Layer 4 of a small transformer language model trained on English Wikipedia (12 layers, counted from 0, width 96).
A neuron's activation on a vector x is GELU(weights . x), where the dot is the dot product.

Input weights of the MLP neurons that the questions are about. A number n stands for n times 0.0034.
n30: -66 3 -15 -3 37 -31 -21 -11 -23 -23 2 9 -29 30 16 12 9 -17 -9 -55 -21 33 36 28 24 -16 15 -50 -15 7 27 7 -17 41 -20 20 -20 20 -10 9 -17 -21 -15 24 10 13 -22 22 -31 38 83 -17 -62 7 -2 -45 16 -35 38 5 18 2 22 -19 -16 3 4 18 7 -65 -11 5 -1 -6 -31 31 -1 25 -8 12 26 11 -21 17 21 20 -4 39 -10 -31 -4 -4 -4 10 2 -17
n31: 6 24 -14 15 44 8 -4 11 -19 -51 -23 36 16 8 13 33 31 22 -36 -24 39 18 -17 -36 21 33 20 2 33 -12 -42 26 0 5 -40 -50 -5 3 10 -23 1 7 15 14 18 -21 -7 -3 -19 1 17 -31 7 6 71 -23 4 12 -1 -4 -5 -1 -13 14 -9 18 -55 -38 16 5 -4 -50 -6 -22 48 21 -1 14 -27 -39 1 6 -13 12 24 22 11 14 59 -23 -7 6 -17 7 -33 -4
n36: -3 -43 -31 -4 7 -47 -5 -10 -43 -4 -17 -30 -10 22 -17 31 -11 17 -8 57 36 -27 2 -1 -16 23 41 11 23 5 -29 56 -23 27 32 -28 -21 17 53 19 11 27 8 -3 39 -7 -13 15 3 13 -6 -37 -13 -28 77 30 13 -4 -6 34 -30 -26 -25 49 33 43 -15 31 3 -1 38 -38 -8 -21 1 10 -25 6 8 -12 17 -5 9 -10 -24 -5 37 -5 -47 22 -29 12 -76 6 -13 17
n72: 9 37 4 37 -35 -9 12 -3 10 -6 5 14 9 -4 15 34 27 -7 4 16 -63 -23 47 3 9 -21 10 -26 13 -12 -32 -6 -7 -10 -23 10 22 -1 -1 -20 10 6 -15 -9 -2 4 0 28 31 -1 20 13 12 -15 -25 29 26 -33 -8 -20 -15 -7 -28 -13 -38 14 12 20 3 13 23 -23 -17 11 2 8 -17 -3 29 -17 18 -26 -29 -40 -42 1 30 -2 9 47 -63 2 -9 -5 22 25
n79: -24 32 26 -21 19 21 31 7 45 52 3 3 11 -22 -37 17 -3 -7 9 2 -6 -14 32 -15 8 1 -11 -11 -11 -23 -8 20 3 -24 -38 -25 -13 -25 -32 -3 50 -11 31 -43 29 16 10 -23 -21 -15 -23 8 -1 -44 6 -16 26 -42 11 12 -25 32 -26 38 3 38 -37 -11 9 33 -16 -24 -10 4 -24 4 -36 -22 -17 31 20 19 -30 13 28 -10 13 -16 -4 -19 20 3 -22 19 12 30
n107: -42 -23 6 2 23 -30 -17 -45 -11 8 -47 17 -45 -29 -6 -56 34 18 39 39 -23 49 -9 -10 48 36 24 23 -41 -32 2 -3 23 -13 -5 10 30 -26 -34 -33 -36 -45 -49 -3 -1 0 44 -15 -31 -48 -30 21 35 44 -1 -30 -19 50 -10 -15 2 -7 -2 13 16 60 -22 1 -13 -8 -59 21 6 29 27 42 56 29 40 1 9 17 -5 11 13 -24 -7 49 30 -17 0 -2 -15 6 26 -39
n140: -59 27 -19 28 -35 -3 13 31 4 -46 -38 2 -35 10 47 -2 15 -10 32 -19 -72 0 25 -64 18 -9 52 -24 -2 18 9 -14 -9 58 -18 -33 10 23 -29 11 10 16 27 1 53 -44 6 -1 36 -35 -33 28 52 17 12 -45 -5 12 3 46 -16 -4 35 39 38 -6 -4 7 -46 24 2 -12 -19 11 8 -9 27 0 -18 32 8 -36 11 -3 0 -61 -17 25 4 -31 -8 13 -32 -2 23 9
n195: 5 49 12 -23 -52 1 -25 21 -44 -23 -4 19 -4 30 -11 21 8 24 11 -41 -62 -10 -33 -23 -35 -9 -26 -9 -11 -29 28 -71 15 14 77 18 32 4 -3 17 70 -16 15 5 27 4 -24 -19 24 1 -68 -57 31 -11 -8 -40 -15 29 -20 -1 3 9 -13 17 -8 45 -32 7 16 4 6 47 14 35 -12 -9 0 -10 -7 61 16 -37 10 2 13 -31 9 -15 -15 -26 -10 2 -45 27 57 -52
n210: -30 -9 -16 28 21 20 9 -56 0 -57 13 -41 -31 2 -23 2 -4 14 -48 -7 13 -16 37 -14 -9 -7 24 -41 29 -9 -15 6 21 -8 -8 34 -26 2 6 -22 -8 22 -38 10 -14 -56 -6 91 2 -23 -17 18 38 -13 18 -12 19 19 -18 -55 53 5 -37 34 -18 -36 -27 33 26 -1 -31 8 12 -26 1 43 10 24 -45 -35 -18 0 43 36 40 9 24 -21 0 40 12 1 30 27 19 18
n246: 4 -34 -16 -1 23 13 -12 17 -39 -14 -17 13 4 4 46 -20 -8 -11 13 4 -3 16 3 9 9 -9 12 -17 48 3 8 -6 15 25 6 13 13 23 -8 -12 -7 2 3 8 -39 37 -2 -23 -17 16 15 13 -12 29 9 16 -20 17 -4 -2 26 -33 -18 -24 -9 37 -43 20 3 -1 1 -24 6 23 18 -33 13 -13 4 -1 32 -1 -17 16 -1 9 -12 4 13 -24 -10 13 -14 -9 16 -18
n262: 17 -16 -28 7 -8 13 36 -1 19 -1 18 -13 -8 -87 26 -7 1 -24 4 20 -15 -18 45 -16 -8 36 4 -26 -1 12 -1 -27 -29 -8 37 -37 -2 9 -9 -8 -38 -14 11 -63 2 -2 -10 31 -21 36 -9 17 -4 -31 38 3 25 -20 31 -36 -18 -3 45 27 -24 -2 -27 17 -13 50 33 -8 3 14 31 -5 -44 -12 41 -5 3 3 -1 -23 40 9 -38 -24 -15 -16 34 11 8 -11 -5 -22
n276: -35 19 5 -35 -2 -29 14 3 -13 -30 -11 -60 41 -7 7 1 35 4 11 -30 12 12 42 -11 7 -1 -8 22 -6 0 12 -5 23 -1 2 -38 -13 12 -7 -17 1 7 60 18 29 -21 23 -21 -32 1 -32 45 1 7 -38 21 16 47 30 -18 -4 9 -10 19 -33 -23 8 -19 -29 40 8 -42 -16 -21 -2 15 -2 -18 -23 32 4 8 -26 4 30 33 36 -30 22 0 48 -21 -9 -18 -14 13
n297: -16 20 -16 -31 1 3 -25 -15 23 -8 -3 -27 11 32 4 4 -31 27 10 -14 -23 5 -47 -17 38 4 -30 17 -33 8 6 22 4 62 -50 31 4 -6 47 -26 40 18 -3 -12 -35 -2 32 -48 14 2 6 20 -20 43 18 18 14 -14 35 73 -20 -7 -14 -27 11 14 7 -11 -27 13 -20 8 -30 -5 -22 -22 -20 -2 63 14 23 -32 2 -4 -17 24 -20 -4 -1 -22 1 3 -30 14 32 -7
n322: -9 -9 -12 2 11 -28 40 13 -2 -28 -10 21 18 -5 -59 -44 21 1 26 -35 9 6 31 74 77 26 59 8 -21 -27 2 19 -22 -8 -20 3 1 13 -41 -1 -14 -8 -3 -17 3 8 -14 -4 -38 7 0 -63 -16 -21 -20 1 15 -30 28 48 -15 -17 -11 -30 28 -20 23 5 51 -7 -4 18 39 -27 -2 31 -35 -5 -27 13 19 -44 15 16 -18 5 15 -19 -34 -35 47 12 23 25 53 -2
n340: -7 -17 -8 25 -11 -11 9 33 -68 -43 -5 0 -27 35 66 3 10 -6 1 -1 -34 -7 -10 20 21 -5 -11 -2 -20 5 2 -23 -18 29 28 9 38 27 7 -9 2 2 19 20 42 -11 -26 22 2 13 -15 -9 -13 -2 -3 9 -57 8 48 -16 20 -95 5 38 -18 41 39 2 1 3 47 -19 11 -31 -16 -11 -11 -2 -31 3 -6 -25 2 22 -26 -26 -26 -11 6 25 16 16 -9 26 1 14
n357: 1 15 -7 -30 -3 43 28 17 14 -23 -2 22 19 2 2 10 28 11 -84 -2 -35 23 4 -21 7 -46 -34 12 9 17 -8 -13 -4 23 42 48 -36 -5 56 -28 -25 3 10 9 29 7 2 -1 15 46 -30 -11 8 -14 19 -11 -25 5 -31 -5 -4 -24 -25 26 -43 22 27 6 17 32 21 -18 53 -22 8 67 -9 -46 -11 -16 -28 -36 16 40 -50 -44 -10 -29 -30 14 -22 24 34 -16 43 4
n363: 36 8 23 -51 3 7 -8 -35 -4 50 3 31 32 15 20 -16 2 1 2 -3 6 -6 47 47 3 13 22 -6 -8 -25 5 9 -39 7 -2 26 -49 25 0 -73 -26 -8 30 -54 4 7 2 -25 -1 38 14 -10 0 -12 35 9 -24 -10 57 -17 -6 -8 -18 -5 26 51 -36 21 13 27 -37 32 34 -12 -34 -14 33 54 -30 -13 15 2 28 -18 -66 4 19 10 2 12 20 28 -11 -41 -44 21
n365: 48 -7 -31 24 -11 35 -4 44 -9 -82 28 19 -20 31 2 6 19 33 -14 -29 29 10 -9 -11 -25 33 28 2 -10 -12 -12 -9 24 21 -6 25 -25 -7 0 -47 6 -10 2 1 -33 22 4 28 2 -8 -44 -30 1 -17 -10 8 -22 -19 24 49 32 -35 -2 3 18 -2 -14 -6 -12 -47 -15 -22 32 -2 49 -2 -48 43 -26 -35 1 21 84 -13 9 -39 9 -3 10 13 -22 -30 -7 13 -8 -58

Each question shows a token from some text and the vector x that enters the MLP there. A number n stands for n times 0.043.

"n": 25 0 -16 18 24 7 17 49 -13 23 -24 -14 -9 38 -53 -2 2 -4 12 16 3 -14 -25 -13 -16 25 4 5 31 -16 -1 -18 -9 -4 31 33 14 9 5 50 -42 -29 2 3 -7 51 -53 34 -36 -48 -10 53 4 52 -7 -19 -8 35 -12 -18 -54 28 -12 -16 -22 -2 -3 8 -29 -36 67 41 -2 -6 -18 -9 -5 -28 0 -7 -29 13 -6 -14 24 -12 -16 4 58 -10 -9 -6 -17 -28 -13 30
The most active neuron and its activation: n246, at about 0.23

"k": -11 -8 -5 25 36 17 12 25 13 1 -20 8 6 39 -53 -5 21 -28 14 22 17 -53 -29 2 -7 8 -17 -5 21 -37 -4 12 -10 2 8 46 -14 42 -6 32 1 -54 19 -19 -5 65 -28 3 -41 -22 -3 46 6 9 9 -14 12 19 6 -18 -30 40 23 -52 4 -36 12 9 32 -19 66 27 -7 -16 -5 4 -9 -22 3 -19 -20 -14 3 -30 11 -11 10 -11 52 -35 -11 -18 -13 -32 -22 28
Which neuron lights up most? n322

",": 2 12 -8 5 31 17 1 26 0 -6 -15 -17 11 38 -39 -6 5 -34 19 -2 12 -27 -59 1 38 7 -3 12 9 33 -27 5 11 2 18 37 -29 26 21 43 -32 -30 2 -7 -18 61 -42 -2 -32 -21 2 49 17 31 17 -25 -2 23 3 5 -43 57 4 -44 -1 -44 4 2 36 -25 62 48 -26 -11 -12 -11 -30 -4 8 -35 -22 -27 -20 -36 25 -4 7 23 11 1 1 -33 -14 -36 5 25
The three highest activations, in order: n297, n322, n30

"t": 12 -9 8 24 35 28 17 3 -7 17 -18 12 21 32 -49 -11 -9 -22 1 43 1 -25 -23 31 -9 8 -13 -13 10 -25 1 -13 -2 8 25 52 -8 12 -14 29 -9 -42 38 -8 -1 87 -34 -12 -47 -39 -24 43 -11 29 -1 -22 6 7 -18 6 -37 22 -14 -32 -26 -35 8 2 36 -14 44 43 -2 -16 -44 -19 1 -2 -18 -14 -35 -1 -8 -19 28 -12 3 -4 38 8 5 -12 5 -16 -24 25
Which neuron lights up most? n79

"and": -5 -24 -13 17 17 8 27 38 1 28 -10 1 -2 34 -45 10 -19 -49 -9 34 0 -23 -30 6 -7 -5 -11 -15 3 -2 -6 5 4 25 11 46 -7 10 -7 20 -13 -36 35 14 24 71 -56 -12 -43 -36 -7 31 -2 25 2 -13 5 20 2 -9 -29 47 7 -52 24 -42 15 21 30 -1 62 18 8 9 4 -9 -10 -23 -16 -60 -43 0 -7 -24 22 -24 -9 12 42 -1 1 0 -8 -6 -43 17
Which neuron lights up most? n246

"row": -3 33 -38 9 0 30 -5 9 -13 13 -11 9 -10 44 -50 3 0 -45 -1 23 4 -37 -24 -14 4 -4 -18 -13 63 -14 -18 7 -8 1 17 30 11 18 10 38 -16 -48 11 -9 19 64 -32 29 -29 -24 -23 39 40 34 13 3 8 -2 -7 -22 -29 42 24 -46 -12 -33 15 22 18 -33 59 -16 11 14 -35 -10 -5 14 -17 3 -18 18 -7 -30 0 -23 -23 3 42 -39 6 8 -18 -27 -19 37
The most active neuron and its activation: n72, at about 0.15

"te": -5 -3 -7 12 47 15 34 28 -33 -5 0 -13 2 29 -27 10 14 -35 -12 46 8 -16 -26 19 -5 -18 -29 6 22 0 -19 -21 0 10 41 34 1 14 15 36 -21 -23 17 11 -6 65 -31 4 -48 -54 -13 32 18 41 12 -42 -29 26 1 -8 -46 33 -23 -37 -4 -12 25 -11 15 -27 49 4 1 -6 -33 -4 -1 -5 -33 -23 -36 23 13 -19 15 -36 -15 -8 55 -19 25 -4 9 -16 -14 36
The three highest activations, in order: n340, n357, n246

" (": 10 11 -9 1 23 -13 11 18 -18 17 -2 -34 17 34 -24 -17 2 -34 -21 -14 33 -37 -43 -11 -10 1 -18 -21 27 -1 -13 10 -10 6 23 47 -24 37 20 83 -20 -15 -2 7 5 52 -22 2 -35 -30 0 67 11 27 14 -39 -17 49 1 -9 -16 48 13 -1 1 -30 19 -14 28 -9 28 23 -21 -1 -6 -26 -23 -3 1 -21 -36 -2 1 -43 22 -17 -6 0 41 -12 -5 -41 -8 -21 -18 50
The most active neuron and its activation: n276, at about 0.19

" For": 3 20 3 32 24 27 18 21 13 38 -5 -15 -29 12 -48 7 -8 -83 -14 12 -8 -43 -9 1 2 3 -7 2 2 6 -20 -17 -1 2 35 45 0 10 -1 32 -19 -43 15 5 7 45 -28 16 -21 -31 10 54 32 28 28 -35 9 14 34 20 -46 42 4 -47 1 -43 36 19 35 -18 27 26 -9 4 -23 -18 -23 18 2 -32 -31 5 -18 -31 29 -14 -30 19 3 6 -14 -11 -40 -28 -39 33
Which two neurons fire most, strongest first? n262, n30

" Africa": -1 -3 4 -8 60 9 10 35 -1 21 3 -9 17 48 -41 46 39 -54 -3 38 -4 -43 -35 -27 -8 -11 -16 7 -2 2 -2 16 14 15 8 24 -19 -7 2 22 -20 -39 3 10 -15 51 -29 5 -28 -46 12 30 43 46 22 1 22 28 14 -15 -38 38 7 -47 -4 -59 24 12 11 -25 55 24 -11 5 -43 9 -24 5 -4 -17 -40 -8 -10 -20 16 -19 -20 16 18 -15 -19 -25 10 -11 -43 15
Which neuron lights up most? n30

" Qu": -8 -12 -8 15 27 -6 4 28 6 36 -19 0 -29 27 -16 2 -5 -53 6 22 8 -43 -45 -1 -6 24 -6 -2 6 -21 7 5 -3 -6 37 48 1 22 -9 43 -30 -50 14 23 14 53 -16 17 -36 2 0 52 18 10 43 -29 -10 -15 26 32 -28 27 16 -51 -8 -36 26 4 20 -15 13 52 19 7 -22 -18 -9 -17 -9 -31 -35 -31 -18 -54 28 -24 -19 -4 29 7 10 -28 1 -31 -20 43
Which two neurons fire most, strongest first? n30, n262

" is": 10 21 -7 -2 21 33 13 24 -4 1 -6 -10 11 42 -41 -10 6 -25 5 -1 26 -16 -60 -8 -4 -3 -12 11 2 -14 -34 -38 -8 -19 27 42 -5 18 16 40 -13 -32 0 -15 -14 56 -20 11 -18 -30 -24 48 29 54 -2 -38 -7 40 8 27 -27 49 20 -26 -8 -64 21 6 27 -34 31 48 -31 -14 -22 5 -16 -5 7 -1 -12 16 -1 -36 1 -7 -33 18 44 -17 12 -25 -16 -34 -8 34
Which neuron lights up most? n195

" of": -16 9 -14 9 28 25 22 13 14 15 -27 -26 -2 51 -28 -6 2 -70 -4 28 14 -32 -30 7 5 8 -18 5 -1 6 -30 -17 -5 16 6 30 -11 18 13 62 -11 -24 -4 -7 3 52 -21 -23 -31 -29 -27 38 16 54 23 -43 3 48 10 -12 -21 45 20 -37 15 -26 26 15 13 -24 58 36 -21 -25 -27 -6 -34 4 -15 -16 -35 -4 6 -50 33 0 -20 -7 27 4 6 8 -28 -36 8 12
The most active neuron and its activation: n297, at about 0.12

" de": -6 5 -2 17 40 -20 23 23 15 8 -4 0 9 41 -19 8 18 -37 -17 10 19 -34 -39 9 6 31 7 10 -7 8 -1 -8 -8 17 21 30 -1 6 12 41 -47 -15 -4 -10 5 60 -32 20 -68 -26 -11 44 10 30 3 -45 -44 24 7 -5 -41 61 5 -46 -10 -38 35 9 31 -32 5 35 -35 -1 -23 -45 -20 -3 -36 -3 -38 25 -6 -26 27 3 -7 -15 34 7 25 5 -15 -20 -10 24
The three highest activations, in order: n30, n322, n276

"ough": -4 11 -7 -5 14 10 -4 22 -10 2 -6 8 -15 30 -21 8 -3 -35 2 4 12 -21 -35 4 -15 4 -9 -8 42 -9 -27 -3 0 18 -1 31 -9 35 17 49 -20 -51 22 -8 -7 68 -21 17 -34 -26 -28 45 34 44 20 -31 25 55 -3 -39 -40 43 12 -39 -12 -45 39 32 18 -7 32 5 -24 2 -8 -10 -31 4 -16 -17 -25 -4 14 -26 17 -26 -24 14 25 -26 6 12 -42 -33 -7 34
The most active neuron and its activation: n140, at about 0.2

" The": 17 5 14 15 37 18 23 26 3 14 4 2 15 17 -23 16 24 -49 4 37 0 -38 -41 1 -21 17 1 -18 -6 -24 -9 1 -3 -2 21 33 -31 1 41 26 -22 -27 28 -15 -17 63 -15 -16 -35 -20 -21 48 11 44 11 -37 -22 38 7 5 -27 24 22 -29 6 -36 7 -1 19 -10 49 39 -26 8 -40 -3 4 19 -23 -10 -26 20 -19 -32 45 -33 -12 -4 6 7 15 -47 -21 -60 -46 21
Which two neurons fire most, strongest first? n363, n262

"mb": -4 -14 15 0 21 14 9 39 4 23 -28 -1 7 43 -49 -9 -1 -41 7 43 -4 -16 -28 7 -11 4 -1 21 4 -12 -9 7 -5 8 14 54 15 26 -11 25 -14 -85 14 -8 -19 64 -46 -13 -29 -33 -5 21 28 26 36 -17 -2 -1 1 -12 -28 27 -6 -58 7 -38 11 10 19 8 55 17 12 10 -5 -21 -21 -25 -31 -31 -15 4 -8 -18 20 -32 9 20 26 25 -14 -4 -16 -22 -24 35
Which neuron lights up most? n246

"arch": -9 8 -5 5 39 10 28 52 -7 -3 -1 8 4 35 -26 9 34 -43 -12 50 30 -24 -28 0 -36 12 -15 -11 1 -10 -2 -3 10 16 28 26 2 27 7 31 -44 -40 25 -5 -48 70 -33 -8 -45 -30 -18 36 21 30 22 -43 12 29 -15 -38 -37 11 0 -51 13 -41 13 2 1 -8 35 34 -5 -5 -4 6 4 -14 -30 -24 -12 -9 -3 -54 13 -2 -17 12 42 -7 2 0 -5 -21 -25 31
Which neuron lights up most? n246

"u": 4 -12 -1 6 35 -2 5 24 22 23 -2 5 7 68 -34 -11 -18 -47 18 14 -14 -31 -47 8 10 19 -19 9 16 -11 -19 9 -28 -2 16 48 -19 17 -9 51 -8 -59 8 3 15 53 -10 23 -38 -48 -1 40 9 15 30 -2 -3 8 7 11 -29 40 -11 -20 0 -39 7 26 24 -15 51 8 -26 6 -16 -13 -15 -20 -46 -33 -32 -19 -1 -17 28 -11 22 4 53 -23 -6 8 -19 -37 -22 20
Which neuron lights up most? n79

"er": -5 5 14 12 34 14 17 52 20 20 -22 -5 7 58 -44 -7 -3 -50 2 26 16 -48 -23 -10 -10 7 -4 -19 18 7 -28 -7 18 2 9 30 15 31 -11 12 -9 -51 24 1 -35 62 -40 -3 -20 -34 -14 33 15 34 30 -23 6 12 14 -6 -55 62 -3 -34 -10 -34 11 30 45 -14 37 10 -1 -14 -32 -8 -16 2 -38 -37 -7 -19 2 -29 36 -2 -4 17 15 -13 -8 0 -15 -21 -40 26
The three highest activations, in order: n79, n31, n246